Layer 2 of a small transformer language model trained on English Wikipedia (13 layers, counted from 0, width 128).
A neuron's activation on a vector x is SiLU(gate . x) times (in . x), where the dot is the dot product.
The model reads these tokens: "ied" " the" " trans" "act" "ion" "." " In" " about" " " "1" "9" "17" "," " B" "un"

The vector x that enters this layer's MLP at each token. A number n stands for (n - 500) times 0.0035.
0 "ied": 594 231 682 392 535 377 514 528 463 186 411 507 430 401 455 682 760 477 590 516 427 426 635 523 279 569 533 461 555 400 524 355 661 694 614 488 470 416 477 408 287 455 718 456 349 316 508 441 493 352 469 468 613 459 624 389 716 532 280 301 524 532 444 337 290 418 477 365 494 565 362 644 622 562 318 213 348 374 344 683 517 490 551 647 371 469 332 397 585 538 539 414 598 365 474 459 268 531 514 539 416 671 485 230 429 443 597 616 682 528 658 625 525 306 382 417 353 773 452 603 537 455 566 433 403 611 331 577
1 " the": 542 531 686 444 572 392 446 509 496 624 543 404 354 559 390 437 554 327 529 376 657 419 461 500 449 486 393 471 639 405 485 416 532 419 542 486 553 628 487 621 495 225 572 508 461 523 455 403 493 558 590 494 530 499 766 487 420 310 635 549 570 411 353 537 570 622 422 310 466 322 618 427 569 502 602 455 601 430 503 669 451 357 431 602 416 385 531 392 575 552 565 591 482 654 476 764 507 480 470 553 528 488 444 442 465 755 742 644 501 592 627 587 775 390 435 494 424 349 298 509 441 460 433 728 493 420 409 468
2 " trans": 482 713 397 475 514 349 666 277 617 479 298 392 638 299 405 485 715 513 390 464 576 466 392 499 468 551 560 674 664 418 515 612 326 482 519 373 422 650 616 670 512 490 415 580 507 489 563 581 621 675 580 363 464 459 289 491 473 710 404 401 518 419 412 687 556 413 446 393 508 472 492 413 593 598 523 655 697 507 778 648 468 388 508 486 413 459 402 714 516 558 691 722 611 599 592 541 528 509 548 315 520 522 663 470 585 581 635 437 444 512 795 433 259 402 433 315 536 399 612 607 495 432 334 554 386 518 640 624
3 "act": 403 408 489 255 334 425 587 441 715 404 403 403 657 502 476 474 583 573 314 436 402 441 438 593 458 603 446 588 678 482 524 652 428 581 635 617 336 532 607 362 291 458 400 613 370 729 504 376 519 288 483 259 529 500 611 333 427 564 476 409 755 462 465 410 553 478 558 379 504 772 476 558 410 327 422 297 331 369 392 639 554 536 538 711 313 495 322 778 472 445 281 379 673 549 400 507 617 553 705 515 549 620 541 392 596 801 387 648 555 434 597 472 465 569 584 660 628 442 509 645 506 332 205 346 476 396 539 724
4 "ion": 575 477 370 479 450 621 331 377 402 635 381 495 522 565 345 323 292 463 429 585 616 569 568 661 423 560 441 421 671 602 384 562 537 645 523 451 402 351 415 591 467 376 332 540 607 627 577 459 481 405 498 515 332 564 580 577 540 460 519 309 332 599 543 379 487 489 499 307 530 589 546 636 502 467 430 455 328 431 631 364 737 446 515 543 588 536 518 597 561 360 406 364 600 469 443 503 489 478 658 406 537 469 495 449 521 232 460 373 261 455 84 450 363 621 431 402 477 782 645 646 640 417 660 251 442 569 558 645
5 ".": 495 541 474 661 598 389 415 450 280 512 464 565 106 581 514 500 392 635 402 420 545 647 642 474 475 395 547 549 453 434 418 554 526 248 491 479 558 578 527 483 457 524 490 602 490 391 564 454 342 345 501 363 612 506 456 486 544 558 432 437 668 356 723 577 442 434 595 436 648 396 464 505 201 532 556 576 447 398 667 457 527 411 587 503 592 475 673 499 406 506 451 511 474 583 383 556 471 470 298 579 586 688 527 569 449 665 527 441 636 506 605 524 592 520 337 536 547 572 283 629 669 414 691 534 469 473 390 598
6 " In": 340 562 664 404 378 752 349 468 383 229 623 448 416 391 558 636 526 734 708 276 470 552 586 504 253 597 378 625 704 382 464 483 407 530 424 630 491 658 341 641 607 516 619 579 512 464 583 420 602 307 564 349 413 485 498 458 519 241 548 375 537 468 496 652 361 436 324 541 483 489 552 565 507 522 490 494 490 346 491 539 606 614 480 483 247 450 542 496 488 429 535 348 523 534 353 536 343 586 793 501 569 414 595 508 484 368 632 680 597 571 687 513 205 461 537 459 433 620 681 633 551 451 810 455 463 577 445 609
7 " about": 502 464 561 382 495 550 485 446 355 516 802 580 294 355 611 362 468 555 463 337 414 478 347 430 430 433 528 548 761 640 468 420 373 653 398 475 395 325 588 279 461 523 280 533 410 370 479 527 531 582 531 682 424 725 421 433 675 623 517 563 528 365 624 391 390 649 347 565 519 654 525 578 478 360 525 366 426 429 445 363 482 668 544 571 660 476 351 432 369 504 635 596 390 274 583 563 360 622 352 673 475 550 643 430 465 630 811 332 681 591 459 498 482 607 479 381 631 562 343 457 633 273 500 385 373 696 411 549
8 " ": 392 426 471 512 422 504 549 339 498 593 399 429 199 514 428 581 649 421 328 524 571 450 555 513 494 572 561 471 612 257 509 472 484 404 482 492 481 318 557 617 611 646 530 460 361 631 440 585 570 592 529 573 492 692 591 761 573 493 499 752 732 531 604 302 488 238 486 396 571 496 501 447 397 307 583 657 466 685 567 543 502 393 414 609 357 515 321 485 443 445 488 554 512 388 367 545 378 530 659 506 500 338 396 460 489 418 452 433 477 419 549 534 550 474 402 393 374 584 552 399 500 518 615 455 433 295 324 614
9 "1": 327 481 448 573 352 578 592 251 330 532 437 207 564 568 466 515 722 481 462 511 443 502 687 438 656 607 604 680 464 475 469 543 475 520 495 412 554 357 482 534 592 465 496 381 641 540 627 727 526 551 433 412 611 594 457 428 276 539 564 863 428 364 535 334 500 602 550 407 409 507 621 439 607 519 466 598 408 465 552 612 529 500 716 502 447 495 235 493 602 494 472 352 478 460 504 573 427 469 480 481 443 275 549 392 471 303 601 329 485 412 606 408 524 459 313 345 606 641 411 370 530 525 448 592 607 530 459 445
10 "9": 430 514 406 404 315 355 275 377 476 878 380 442 429 582 472 291 486 346 512 510 488 486 569 559 738 533 510 612 488 361 455 695 638 362 291 450 547 274 529 375 804 493 433 431 525 553 597 276 482 435 415 586 632 358 647 318 556 259 580 516 428 597 444 432 550 446 497 482 583 675 355 587 422 549 399 655 207 465 539 588 510 425 485 488 522 386 70 425 219 497 338 297 424 384 498 430 618 576 615 342 469 568 501 362 521 781 390 625 536 532 412 515 578 658 716 648 604 374 485 656 593 660 460 591 683 545 556 510
11 "17": 487 590 524 385 349 257 319 525 554 421 411 489 264 555 530 526 540 491 489 318 622 414 736 452 582 530 530 465 713 394 504 559 440 630 462 454 555 614 603 283 579 480 395 480 639 622 584 358 436 502 430 511 632 601 671 533 540 471 555 591 425 680 444 643 650 584 429 546 749 604 557 574 463 696 348 334 517 811 598 504 539 324 377 223 696 503 203 447 356 416 414 503 532 343 631 466 357 515 532 513 386 511 574 479 545 729 302 463 652 534 472 537 447 510 592 590 461 792 632 688 567 384 371 722 485 447 548 556
12 ",": 638 465 632 744 397 462 501 472 529 547 426 463 26 512 490 497 538 625 514 413 522 619 395 385 500 437 574 628 526 463 721 399 369 326 584 446 443 596 574 338 454 454 569 580 669 555 527 386 487 450 514 572 413 491 539 520 656 515 587 468 486 466 633 495 544 497 434 435 508 393 420 479 568 559 551 420 433 184 477 516 382 533 481 658 416 496 483 762 399 495 466 518 364 650 544 411 509 407 390 478 530 575 610 520 317 365 239 417 653 410 489 488 609 548 386 618 554 462 375 389 502 363 439 611 542 605 461 505
13 " B": 544 595 678 454 494 409 432 434 694 607 479 202 317 505 588 515 396 379 480 464 413 684 517 536 580 508 478 372 649 544 565 510 366 524 574 499 484 544 362 209 662 586 667 478 351 594 494 473 658 208 501 600 489 568 645 325 549 435 582 414 599 559 486 605 345 506 582 591 495 419 592 486 485 501 522 464 380 609 714 327 635 476 608 408 333 441 340 433 484 345 724 192 316 536 510 493 541 660 449 536 602 501 528 424 526 511 564 490 447 546 508 572 477 498 639 226 375 539 596 523 543 625 377 590 439 543 356 568
14 "un": 483 684 410 314 361 386 494 472 471 643 367 465 535 497 246 707 153 744 596 345 481 554 546 559 549 459 573 517 498 345 444 443 536 441 569 544 540 641 562 352 535 409 605 490 336 523 590 584 473 637 452 454 421 353 395 463 374 362 468 426 410 382 462 389 458 502 384 364 323 317 278 566 429 459 300 668 604 419 473 586 345 413 512 198 433 565 617 640 535 555 282 600 436 691 359 443 491 576 495 392 506 531 545 316 574 737 460 614 403 365 517 432 436 591 534 529 519 391 487 637 588 368 50 513 528 562 415 783

Each question shows the input weights of one neuron of the MLP. A number n stands for (n - 500) times 0.0016.

n200 gate: 665 574 531 360 508 533 663 601 478 418 468 392 444 497 622 519 486 468 495 505 456 472 536 448 608 465 633 526 453 581 471 503 494 530 432 492 478 328 526 560 428 565 604 295 492 447 472 584 536 185 421 669 543 335 521 612 492 460 596 558 626 640 481 476 503 609 447 413 317 503 487 331 460 416 554 483 635 534 456 578 600 497 521 497 442 758 643 577 621 353 581 505 412 381 583 492 530 610 429 593 428 378 653 456 348 478 450 614 505 606 535 463 605 494 456 452 470 513 527 533 418 533 684 484 354 418 574 554
n200 in: 375 366 580 552 452 476 516 505 546 603 444 468 366 524 287 433 564 384 568 561 624 680 398 495 668 484 476 461 486 412 690 581 549 385 540 492 481 513 399 543 511 470 530 719 398 538 474 494 515 494 538 497 739 633 553 380 545 378 459 331 536 381 529 524 511 547 560 486 468 377 628 580 366 468 449 601 437 356 514 489 280 555 526 524 508 508 549 557 500 551 471 406 467 529 519 560 620 492 279 262 547 449 423 645 352 514 557 436 556 395 524 492 527 352 391 597 447 582 532 503 579 492 529 443 554 526 385 608
Its two highest activations, in order, are on tokens 13 " B", 11 "17"

n34 gate: 546 357 481 569 663 489 483 676 614 561 500 570 417 585 373 531 413 384 583 378 432 610 442 418 385 477 467 500 528 541 536 503 569 559 548 420 534 476 519 633 587 529 704 576 517 538 350 541 586 485 450 478 606 326 630 553 583 528 549 473 404 575 442 494 420 442 385 457 553 586 577 403 539 421 646 425 678 577 712 643 590 572 382 646 514 651 471 597 506 528 506 393 434 519 631 634 732 714 361 500 472 457 542 554 475 395 353 455 461 500 601 539 620 529 480 434 324 423 308 620 386 619 619 613 514 550 404 412
n34 in: 618 345 497 576 448 553 482 490 558 594 474 600 348 367 594 510 414 477 508 434 336 415 423 395 466 464 587 500 500 575 526 594 521 409 437 487 458 455 517 622 614 603 586 531 422 465 438 463 547 309 490 629 572 453 411 411 543 572 363 543 591 735 419 459 356 495 458 338 552 442 455 425 439 466 402 474 605 568 537 679 668 447 437 570 511 554 518 560 429 531 539 525 645 508 554 542 629 449 437 589 561 614 492 424 429 469 508 417 549 429 639 673 634 548 450 510 487 558 390 513 411 458 332 456 371 642 495 708
On which three tokens does it fire most, strongest first? 12 ",", 13 " B", 9 "1"

n298 gate: 567 503 299 340 648 503 605 542 467 739 432 588 625 503 417 434 531 490 316 604 520 623 561 519 457 582 416 484 470 541 484 583 470 625 331 513 487 409 554 593 490 521 397 500 586 244 550 571 415 677 352 375 474 580 300 534 445 558 717 478 510 429 736 585 690 465 510 252 497 618 574 544 568 391 425 661 323 423 289 438 543 638 740 474 382 605 690 460 460 490 444 642 654 519 315 677 674 672 583 444 384 446 549 416 649 367 366 559 340 519 382 439 588 452 383 497 392 526 497 417 573 639 361 517 477 613 603 629
n298 in: 584 500 449 606 528 372 506 446 353 551 588 509 428 398 602 374 672 603 376 515 593 557 393 554 528 423 339 535 621 541 321 662 228 500 423 674 301 479 426 466 604 576 593 641 416 519 479 361 421 573 494 410 433 522 603 462 397 427 541 470 328 430 588 651 671 518 535 463 518 500 389 668 449 383 521 575 525 665 563 518 368 497 440 359 721 589 525 472 500 494 442 337 635 431 631 609 522 661 373 488 461 562 482 641 636 385 472 500 243 310 509 370 528 426 710 518 399 455 588 431 597 599 470 320 422 488 590 658
Its two highest activations, in order, are on tokens 4 "ion", 0 "ied"

n147 gate: 563 475 628 408 573 380 757 643 560 579 507 459 585 587 441 399 435 442 551 527 531 370 372 416 420 497 404 450 465 443 401 384 532 528 420 496 500 480 380 685 511 395 608 338 378 603 626 479 606 586 516 564 631 384 722 363 432 418 747 547 536 486 476 490 760 527 316 434 528 422 632 363 606 632 614 408 405 456 429 587 389 550 675 607 322 659 535 370 725 656 697 656 532 767 586 693 496 510 483 486 486 480 286 782 561 676 539 639 327 544 514 575 559 392 532 633 414 401 314 363 310 622 405 584 257 469 439 336
n147 in: 596 586 579 299 558 474 396 672 648 537 494 242 398 716 428 471 591 430 455 458 598 406 343 443 299 493 404 425 562 306 433 467 566 285 523 625 572 572 600 595 533 353 700 558 546 660 500 510 593 561 714 465 545 516 692 345 394 333 586 655 436 460 407 445 540 605 367 444 536 300 655 394 592 516 620 493 533 354 480 714 523 453 528 565 400 490 431 402 576 542 584 541 556 696 522 741 424 513 428 474 583 550 384 616 487 678 570 529 487 624 584 651 600 503 530 484 326 344 304 546 437 618 420 520 543 395 430 350
Which token does this neuron like most? 1 " the"

n114 gate: 287 333 650 425 571 487 513 652 490 537 449 612 674 455 438 332 523 535 339 541 422 223 632 509 388 736 538 522 611 512 357 585 303 658 630 568 712 537 478 571 609 399 341 423 364 536 478 344 478 379 564 459 321 745 481 617 525 471 507 296 537 673 465 574 471 592 460 523 551 375 494 364 554 552 449 441 553 481 516 626 293 692 550 702 460 417 493 513 471 413 558 563 497 531 471 474 536 532 484 536 579 413 417 582 373 693 441 523 378 630 506 611 667 497 283 301 634 551 542 418 474 396 380 367 572 604 427 458
n114 in: 334 666 569 566 589 656 592 636 569 346 567 616 512 494 596 565 433 582 527 424 348 687 434 381 390 435 491 391 478 438 552 251 531 491 515 540 463 577 482 494 503 559 379 534 376 563 300 497 491 340 416 308 674 235 406 513 494 600 472 551 478 414 588 580 653 422 487 410 540 595 554 695 678 553 687 732 419 518 676 423 639 487 401 521 468 417 369 475 640 738 571 467 525 416 476 662 425 390 615 478 615 450 430 513 446 397 487 663 497 467 448 458 362 513 312 464 430 573 549 475 403 568 615 621 353 515 434 515
On which token does it fire most, and how strongly? 10 "9", at about 0.47

n119 gate: 509 658 558 678 599 371 423 467 497 544 475 500 705 415 517 254 456 603 400 553 270 532 384 574 585 574 628 600 586 603 480 560 512 446 660 509 477 571 470 605 529 547 514 469 460 645 449 567 573 670 508 555 607 451 631 653 508 335 486 549 597 582 361 579 555 600 578 551 458 642 547 465 569 625 621 526 517 392 457 472 517 564 233 494 506 545 471 537 575 457 621 586 520 445 575 431 434 688 523 511 444 505 334 437 661 623 425 506 368 428 477 656 582 462 555 514 514 589 674 529 546 383 550 526 612 469 591 298
n119 in: 447 564 303 458 322 391 428 481 520 517 516 522 562 508 447 652 460 627 565 508 594 536 401 388 569 459 440 508 483 500 595 492 570 528 572 667 508 400 529 458 573 378 500 560 281 494 437 353 524 377 446 315 732 394 595 529 595 557 427 540 634 619 559 547 469 530 486 605 344 415 492 378 387 591 489 728 419 505 500 610 357 559 642 470 475 667 461 469 458 439 508 627 685 537 484 492 301 397 458 578 397 545 601 562 565 313 629 566 484 422 404 481 437 523 590 549 568 565 475 430 508 539 441 372 316 570 462 447
Its two highest activations, in order, are on tokens 12 ",", 7 " about"

n2 gate: 635 607 371 350 712 644 621 452 284 753 576 647 666 596 317 580 522 409 633 536 332 451 494 413 482 556 433 399 397 542 741 494 299 611 407 406 397 405 283 593 497 477 628 623 407 370 535 497 500 571 396 615 479 494 582 471 509 576 588 347 478 538 458 596 541 491 528 478 518 528 443 506 521 466 601 566 440 596 368 571 355 579 563 432 323 500 418 435 541 506 672 563 594 647 503 534 560 500 484 325 600 547 641 538 582 516 516 494 429 615 611 716 709 388 629 600 405 545 479 406 663 596 561 481 403 530 346 432
n2 in: 666 454 388 278 561 599 643 548 503 560 449 382 491 646 540 457 563 524 497 398 534 423 516 456 315 415 515 596 672 418 524 564 543 409 598 436 396 366 369 592 506 578 518 409 555 659 610 431 517 409 574 562 356 500 584 516 428 632 497 347 462 581 637 461 445 592 661 359 675 248 621 448 500 579 554 475 485 459 314 576 612 282 742 491 544 409 525 503 466 552 476 542 549 772 518 361 438 338 632 475 554 654 413 639 494 712 435 418 527 565 536 652 551 503 543 539 500 718 404 380 546 564 464 543 636 470 583 460
Which token does this neuron like most? 1 " the"

n86 gate: 482 544 467 357 675 482 644 683 553 446 580 649 615 399 425 362 500 506 559 594 491 438 597 425 342 514 526 450 456 461 540 488 439 615 564 421 462 536 619 593 447 444 636 385 598 479 503 453 470 512 478 638 440 430 455 664 477 574 450 562 598 497 607 578 264 511 479 587 500 471 416 436 562 393 457 500 538 478 347 621 488 742 405 411 411 709 573 433 736 416 477 393 523 564 381 526 424 611 599 462 565 431 503 450 438 491 415 307 514 582 408 418 589 461 324 576 297 452 372 526 444 329 692 361 699 398 477 543
n86 in: 586 340 564 414 304 433 489 388 497 359 453 595 417 479 553 484 684 503 568 490 476 421 467 454 503 423 448 653 312 531 419 629 397 638 567 449 586 444 487 586 426 458 562 468 484 535 434 347 510 486 453 427 508 304 403 671 490 492 600 554 668 388 325 394 443 427 633 521 460 345 508 370 552 439 622 600 497 303 291 476 455 636 570 598 574 381 570 610 503 503 521 479 514 422 497 400 535 603 412 393 495 571 574 451 479 535 546 372 593 419 513 414 540 450 614 482 492 521 339 403 449 548 513 492 368 466 372 476
Its two highest activations, in order, are on tokens 0 "ied", 11 "17"

n80 gate: 396 544 367 560 624 618 478 518 355 618 505 398 563 486 470 522 374 598 600 569 454 450 517 474 505 562 622 484 576 487 465 405 571 573 397 489 443 355 570 533 550 468 484 508 345 445 580 378 394 503 427 642 676 435 511 388 481 607 558 429 545 342 360 414 579 437 442 470 602 630 434 477 659 478 556 756 618 243 549 435 516 453 482 535 431 471 327 375 555 516 629 389 626 372 487 514 525 548 484 530 397 477 554 519 524 606 552 554 524 571 401 473 393 396 514 608 655 423 345 577 590 622 550 323 423 529 400 551
n80 in: 342 447 545 389 404 571 529 442 524 362 382 570 523 432 351 443 457 452 503 474 336 401 497 525 404 373 592 480 377 398 592 547 489 542 510 518 495 515 560 466 481 522 442 642 641 394 636 489 540 478 544 454 379 424 365 503 549 338 513 500 637 404 344 402 542 472 397 414 415 521 581 455 424 565 386 336 421 487 481 477 549 583 571 495 396 583 569 513 342 471 469 609 408 548 374 426 474 459 550 545 334 535 500 466 495 723 198 625 510 472 588 607 590 584 508 505 415 508 431 313 561 555 508 589 513 576 503 552
Which token does this neuron like most? 10 "9"

n66 gate: 757 422 527 419 418 584 567 649 450 541 542 485 685 518 586 476 440 431 581 518 681 600 538 515 412 534 419 333 488 667 500 602 373 625 380 700 460 260 691 445 384 475 485 327 463 631 410 425 608 573 572 560 666 580 647 585 617 545 543 497 522 519 530 399 596 345 556 555 521 503 610 438 596 512 625 460 460 464 475 381 418 491 547 424 625 818 596 318 543 576 591 548 671 684 569 478 537 524 442 429 440 544 470 481 659 466 478 439 385 464 470 419 470 535 596 629 497 323 458 382 364 758 623 491 500 533 488 402
n66 in: 375 353 605 586 440 549 370 497 466 497 560 518 409 379 330 600 500 340 535 473 667 548 571 319 482 554 464 448 594 543 548 561 506 464 409 530 442 318 572 455 472 456 400 608 527 667 454 469 601 563 443 571 291 485 607 441 494 533 310 348 400 512 512 389 573 591 632 394 521 574 427 399 698 418 623 509 684 347 414 298 578 491 298 485 618 602 595 591 677 491 455 615 512 456 446 506 617 503 555 470 494 399 437 310 610 207 614 458 611 550 470 453 419 650 712 453 602 459 455 583 332 670 361 494 460 476 500 442
On which token does it fire most, and how strongly? 5 ".", at about 0.41

n208 gate: 509 593 491 543 527 266 403 734 429 620 533 458 447 442 680 521 240 539 414 384 497 415 528 500 437 637 422 436 528 643 605 427 676 597 485 430 503 488 541 476 385 581 521 473 323 481 593 625 459 547 600 556 608 571 676 553 419 473 568 362 249 487 265 603 531 565 717 445 596 565 586 433 631 628 642 283 392 583 577 436 482 425 359 515 463 355 408 515 561 561 479 473 488 473 716 555 602 620 414 326 449 517 365 466 360 598 534 527 401 500 446 613 497 377 460 577 422 327 446 506 562 640 345 445 549 402 536 457
n208 in: 345 503 452 542 470 382 517 546 624 419 525 483 625 467 617 478 537 413 535 489 450 497 409 371 483 525 459 671 629 436 566 764 492 525 405 402 458 497 519 366 628 574 539 442 489 275 463 346 500 367 474 410 393 556 467 451 440 637 542 557 675 405 525 789 492 446 568 508 586 366 346 575 484 533 475 457 395 570 540 503 583 509 400 481 520 390 322 374 548 586 411 565 678 492 382 421 412 544 497 346 658 303 437 466 497 444 449 428 511 511 547 574 511 509 545 462 530 424 428 452 539 285 369 626 348 388 432 464
On which three tokens does it fire most, strongest first? 11 "17", 13 " B", 10 "9"

n226 gate: 609 368 540 587 614 420 443 438 667 487 625 487 429 503 398 361 536 332 460 463 398 556 406 592 563 491 646 388 513 506 475 420 734 478 382 484 612 603 415 459 578 509 602 462 541 361 388 474 388 589 423 707 622 583 310 493 406 713 584 359 611 542 481 645 622 528 348 322 535 565 635 421 475 567 607 535 619 512 452 434 411 481 528 702 545 682 516 465 590 408 614 543 764 568 690 404 532 625 398 513 488 561 506 523 416 750 339 424 374 608 443 640 547 365 574 686 466 466 585 555 616 420 311 615 574 311 519 357
n226 in: 418 477 462 608 568 408 435 509 454 530 532 551 453 481 578 726 487 544 494 284 487 425 338 500 404 636 557 457 686 593 389 373 457 332 402 337 539 612 488 344 440 233 555 590 503 394 478 523 410 711 485 412 497 536 554 493 382 593 375 522 400 550 643 555 464 443 378 604 487 381 597 432 557 578 580 464 707 682 332 435 400 298 403 584 470 686 510 829 346 497 455 614 668 572 548 624 599 749 611 689 357 450 474 638 503 444 493 371 664 687 555 519 609 644 329 582 538 497 474 477 530 529 456 477 654 475 443 588
Its two highest activations, in order, are on tokens 1 " the", 11 "17"

n170 gate: 295 675 269 733 551 457 557 500 466 582 437 596 530 430 688 518 513 420 536 610 579 463 491 480 584 678 557 549 430 558 545 485 604 720 470 500 466 364 596 482 370 297 509 410 266 450 563 478 474 726 384 500 593 662 521 572 485 539 543 538 584 491 862 367 439 509 525 317 431 546 559 575 527 288 515 414 528 465 595 491 415 522 374 542 512 566 647 558 580 452 428 491 423 565 485 564 528 620 390 534 601 433 515 469 461 411 543 545 473 491 446 512 440 428 451 420 569 657 300 466 340 506 488 643 411 639 426 309
n170 in: 398 544 503 532 551 558 471 545 639 500 489 420 503 483 356 354 470 390 508 492 396 524 559 470 506 643 537 582 578 495 653 390 567 377 359 347 494 497 506 448 488 508 399 540 520 474 503 485 681 399 530 492 381 465 362 497 235 398 305 400 535 586 537 549 535 466 640 566 528 506 377 387 590 448 725 591 532 517 684 652 635 659 492 651 538 443 480 434 674 480 554 511 395 628 418 587 413 375 558 457 539 379 526 520 418 477 436 489 486 682 586 587 289 548 529 421 526 556 435 430 468 465 759 638 645 289 587 468
Which token does this neuron like most? 9 "1"

n181 gate: 693 461 431 433 492 453 483 473 732 552 664 667 575 489 697 415 469 408 513 495 489 685 480 471 560 685 489 582 383 622 432 478 511 517 475 628 497 423 622 434 514 629 686 579 517 418 526 497 634 566 422 516 347 478 427 477 582 593 433 575 523 531 554 492 525 419 503 417 432 494 527 489 589 674 519 652 629 500 354 357 550 678 621 349 460 686 550 514 355 552 541 664 508 462 486 466 595 576 389 461 411 518 402 335 592 483 525 351 445 613 555 541 631 368 472 573 459 384 503 545 503 375 505 511 472 359 597 467
n181 in: 580 433 338 550 516 359 571 520 561 543 653 536 569 468 639 401 459 387 503 546 666 524 382 346 581 545 492 696 532 623 528 614 431 552 508 495 563 553 520 450 618 628 642 448 563 492 453 522 675 340 409 411 500 471 559 541 660 422 412 523 524 457 564 602 545 459 372 537 555 369 637 402 613 492 479 519 670 469 441 411 524 570 569 492 530 505 580 368 415 442 555 633 487 396 361 500 535 663 489 587 405 568 658 420 551 521 431 343 482 538 578 526 557 516 407 610 466 549 622 683 495 508 595 431 500 392 590 558
Which token does this neuron like most? 9 "1"

n1 gate: 388 525 556 576 384 553 464 608 419 742 615 599 562 467 422 422 517 644 402 650 417 503 443 497 539 500 413 580 349 582 612 472 719 591 458 464 371 463 561 583 574 673 355 415 556 457 489 489 545 601 607 570 401 536 440 526 429 399 545 497 657 569 427 492 419 505 605 408 599 622 702 434 467 611 539 362 542 387 489 447 442 526 470 679 426 387 385 413 506 561 356 587 562 470 407 531 568 489 570 290 603 412 486 472 388 522 531 425 555 448 428 511 569 442 424 446 577 484 577 596 337 592 603 394 598 606 635 280
n1 in: 397 620 429 481 505 447 675 538 489 454 298 547 454 626 471 599 532 479 564 577 537 476 559 543 604 453 459 442 466 508 608 534 529 416 350 582 474 508 545 537 642 529 397 370 524 653 510 478 600 614 576 625 456 405 510 549 423 337 644 396 405 425 513 591 760 541 516 479 427 422 653 533 423 605 651 385 545 462 519 516 516 621 312 508 487 469 513 661 566 411 419 385 684 500 415 458 588 505 484 540 474 503 534 718 467 349 537 531 503 467 464 580 404 497 476 551 479 446 593 593 465 574 444 503 619 582 569 285
Which token does this neuron like most? 0 "ied"

n300 gate: 571 665 450 612 585 500 580 602 699 449 558 603 515 608 540 289 414 512 671 654 417 500 431 260 470 341 352 459 355 471 473 543 609 506 364 407 407 291 606 562 308 525 577 360 423 437 593 579 523 624 463 715 376 497 581 541 415 488 450 554 449 519 572 417 547 407 484 552 494 603 563 535 536 482 488 444 590 557 400 405 402 487 589 515 557 631 724 491 568 528 677 443 391 381 500 720 438 509 448 497 587 418 461 403 521 481 450 509 540 344 332 455 625 379 416 455 284 539 436 456 363 642 545 389 453 803 653 494
n300 in: 483 634 464 215 577 628 635 366 712 238 630 509 464 408 612 342 506 556 623 545 448 390 521 467 320 486 418 571 622 533 435 329 491 583 460 650 546 464 558 514 362 561 604 346 486 541 639 535 541 464 497 648 517 517 551 699 452 554 494 464 470 586 534 263 561 536 301 566 443 494 539 536 598 491 511 591 319 570 535 626 457 491 478 523 432 674 384 494 538 443 411 371 550 494 681 398 544 426 584 532 601 481 585 605 534 532 658 540 469 427 489 508 454 583 462 480 531 478 574 395 363 350 433 561 323 508 592 494
On which three tokens does it fire most, strongest first? 5 ".", 7 " about", 10 "9"

n165 gate: 482 294 578 461 583 443 535 411 578 482 383 462 732 598 486 329 576 359 565 617 367 637 697 402 535 441 679 333 281 500 476 405 642 535 574 514 444 540 567 346 568 856 521 687 461 482 327 676 613 685 736 803 555 585 380 529 534 524 560 388 489 536 541 396 687 582 610 310 517 582 544 440 592 507 444 461 681 425 617 326 434 647 507 427 514 559 670 581 624 535 514 742 585 510 479 426 521 490 342 570 449 443 310 514 483 736 429 322 351 572 545 582 500 366 571 675 424 555 421 298 504 504 562 591 479 462 575 332
n165 in: 713 547 224 440 334 430 346 391 566 330 419 601 494 339 461 569 480 461 481 233 638 421 473 630 510 559 465 547 483 487 648 520 633 533 510 533 460 415 456 520 416 334 441 500 615 503 391 315 447 405 442 449 497 523 568 507 432 694 620 694 483 395 391 373 546 590 610 579 507 497 354 579 426 375 536 573 570 659 307 624 562 614 551 477 322 611 583 546 420 546 229 654 570 319 432 679 520 545 566 441 500 334 542 473 371 440 583 595 646 519 520 535 376 531 413 282 477 413 205 440 550 484 500 615 427 468 225 441
Which token does this neuron like most? 13 " B"

n266 gate: 487 359 439 550 523 409 586 620 470 524 438 467 730 643 586 407 500 594 393 461 553 565 595 330 431 636 520 471 527 449 565 350 413 622 493 527 607 579 522 550 761 534 573 349 347 592 437 381 608 593 612 561 664 533 562 476 399 621 382 481 479 596 419 586 570 364 338 367 391 608 500 370 717 404 398 436 443 400 551 543 328 351 362 688 296 753 554 507 477 440 523 587 433 471 559 742 386 438 637 557 513 792 595 530 497 634 541 255 339 403 546 520 582 318 544 701 444 477 448 440 315 520 454 583 403 734 429 527
n266 in: 491 304 555 616 518 448 394 438 396 522 527 446 506 606 500 415 553 337 500 553 606 576 614 413 530 624 372 326 509 607 339 460 356 645 461 466 338 457 314 591 720 533 424 626 203 367 445 357 361 531 605 568 353 466 432 494 500 431 423 395 671 559 524 536 549 627 435 430 551 630 567 315 672 439 440 503 485 553 629 521 385 429 526 557 321 479 479 537 634 343 527 571 380 556 634 558 543 631 652 680 530 523 416 365 432 561 515 403 461 414 467 411 554 500 635 423 614 476 348 521 500 470 479 549 319 707 432 545
Which token does this neuron like most? 1 " the"

n40 gate: 539 599 483 404 459 443 603 543 455 518 465 667 399 536 728 432 613 512 514 602 358 492 437 514 503 615 628 503 482 475 442 324 554 426 607 634 479 268 650 512 570 524 586 412 361 597 489 336 452 540 591 558 553 569 613 573 619 436 686 400 470 506 483 418 655 520 542 470 441 524 546 384 500 612 541 398 455 308 494 706 400 657 506 591 648 547 530 559 658 509 432 405 662 580 611 521 461 573 396 411 491 664 570 671 358 324 398 535 403 641 521 561 436 549 494 731 415 462 351 252 404 375 451 571 476 477 509 536
n40 in: 555 619 409 500 500 439 432 551 455 578 320 477 607 552 602 693 540 426 393 505 500 383 388 503 357 453 600 460 513 590 505 550 614 495 526 474 561 398 665 453 551 617 563 619 492 289 525 594 445 495 588 391 521 558 554 581 708 533 495 462 460 516 487 393 555 503 391 518 394 532 500 542 403 615 313 428 378 480 458 487 500 516 530 443 295 487 748 600 516 445 433 459 651 571 328 650 532 531 566 516 457 450 559 452 602 463 476 448 647 411 578 423 575 427 548 602 474 561 518 439 479 555 380 576 603 482 665 448
Which token does this neuron like most? 0 "ied"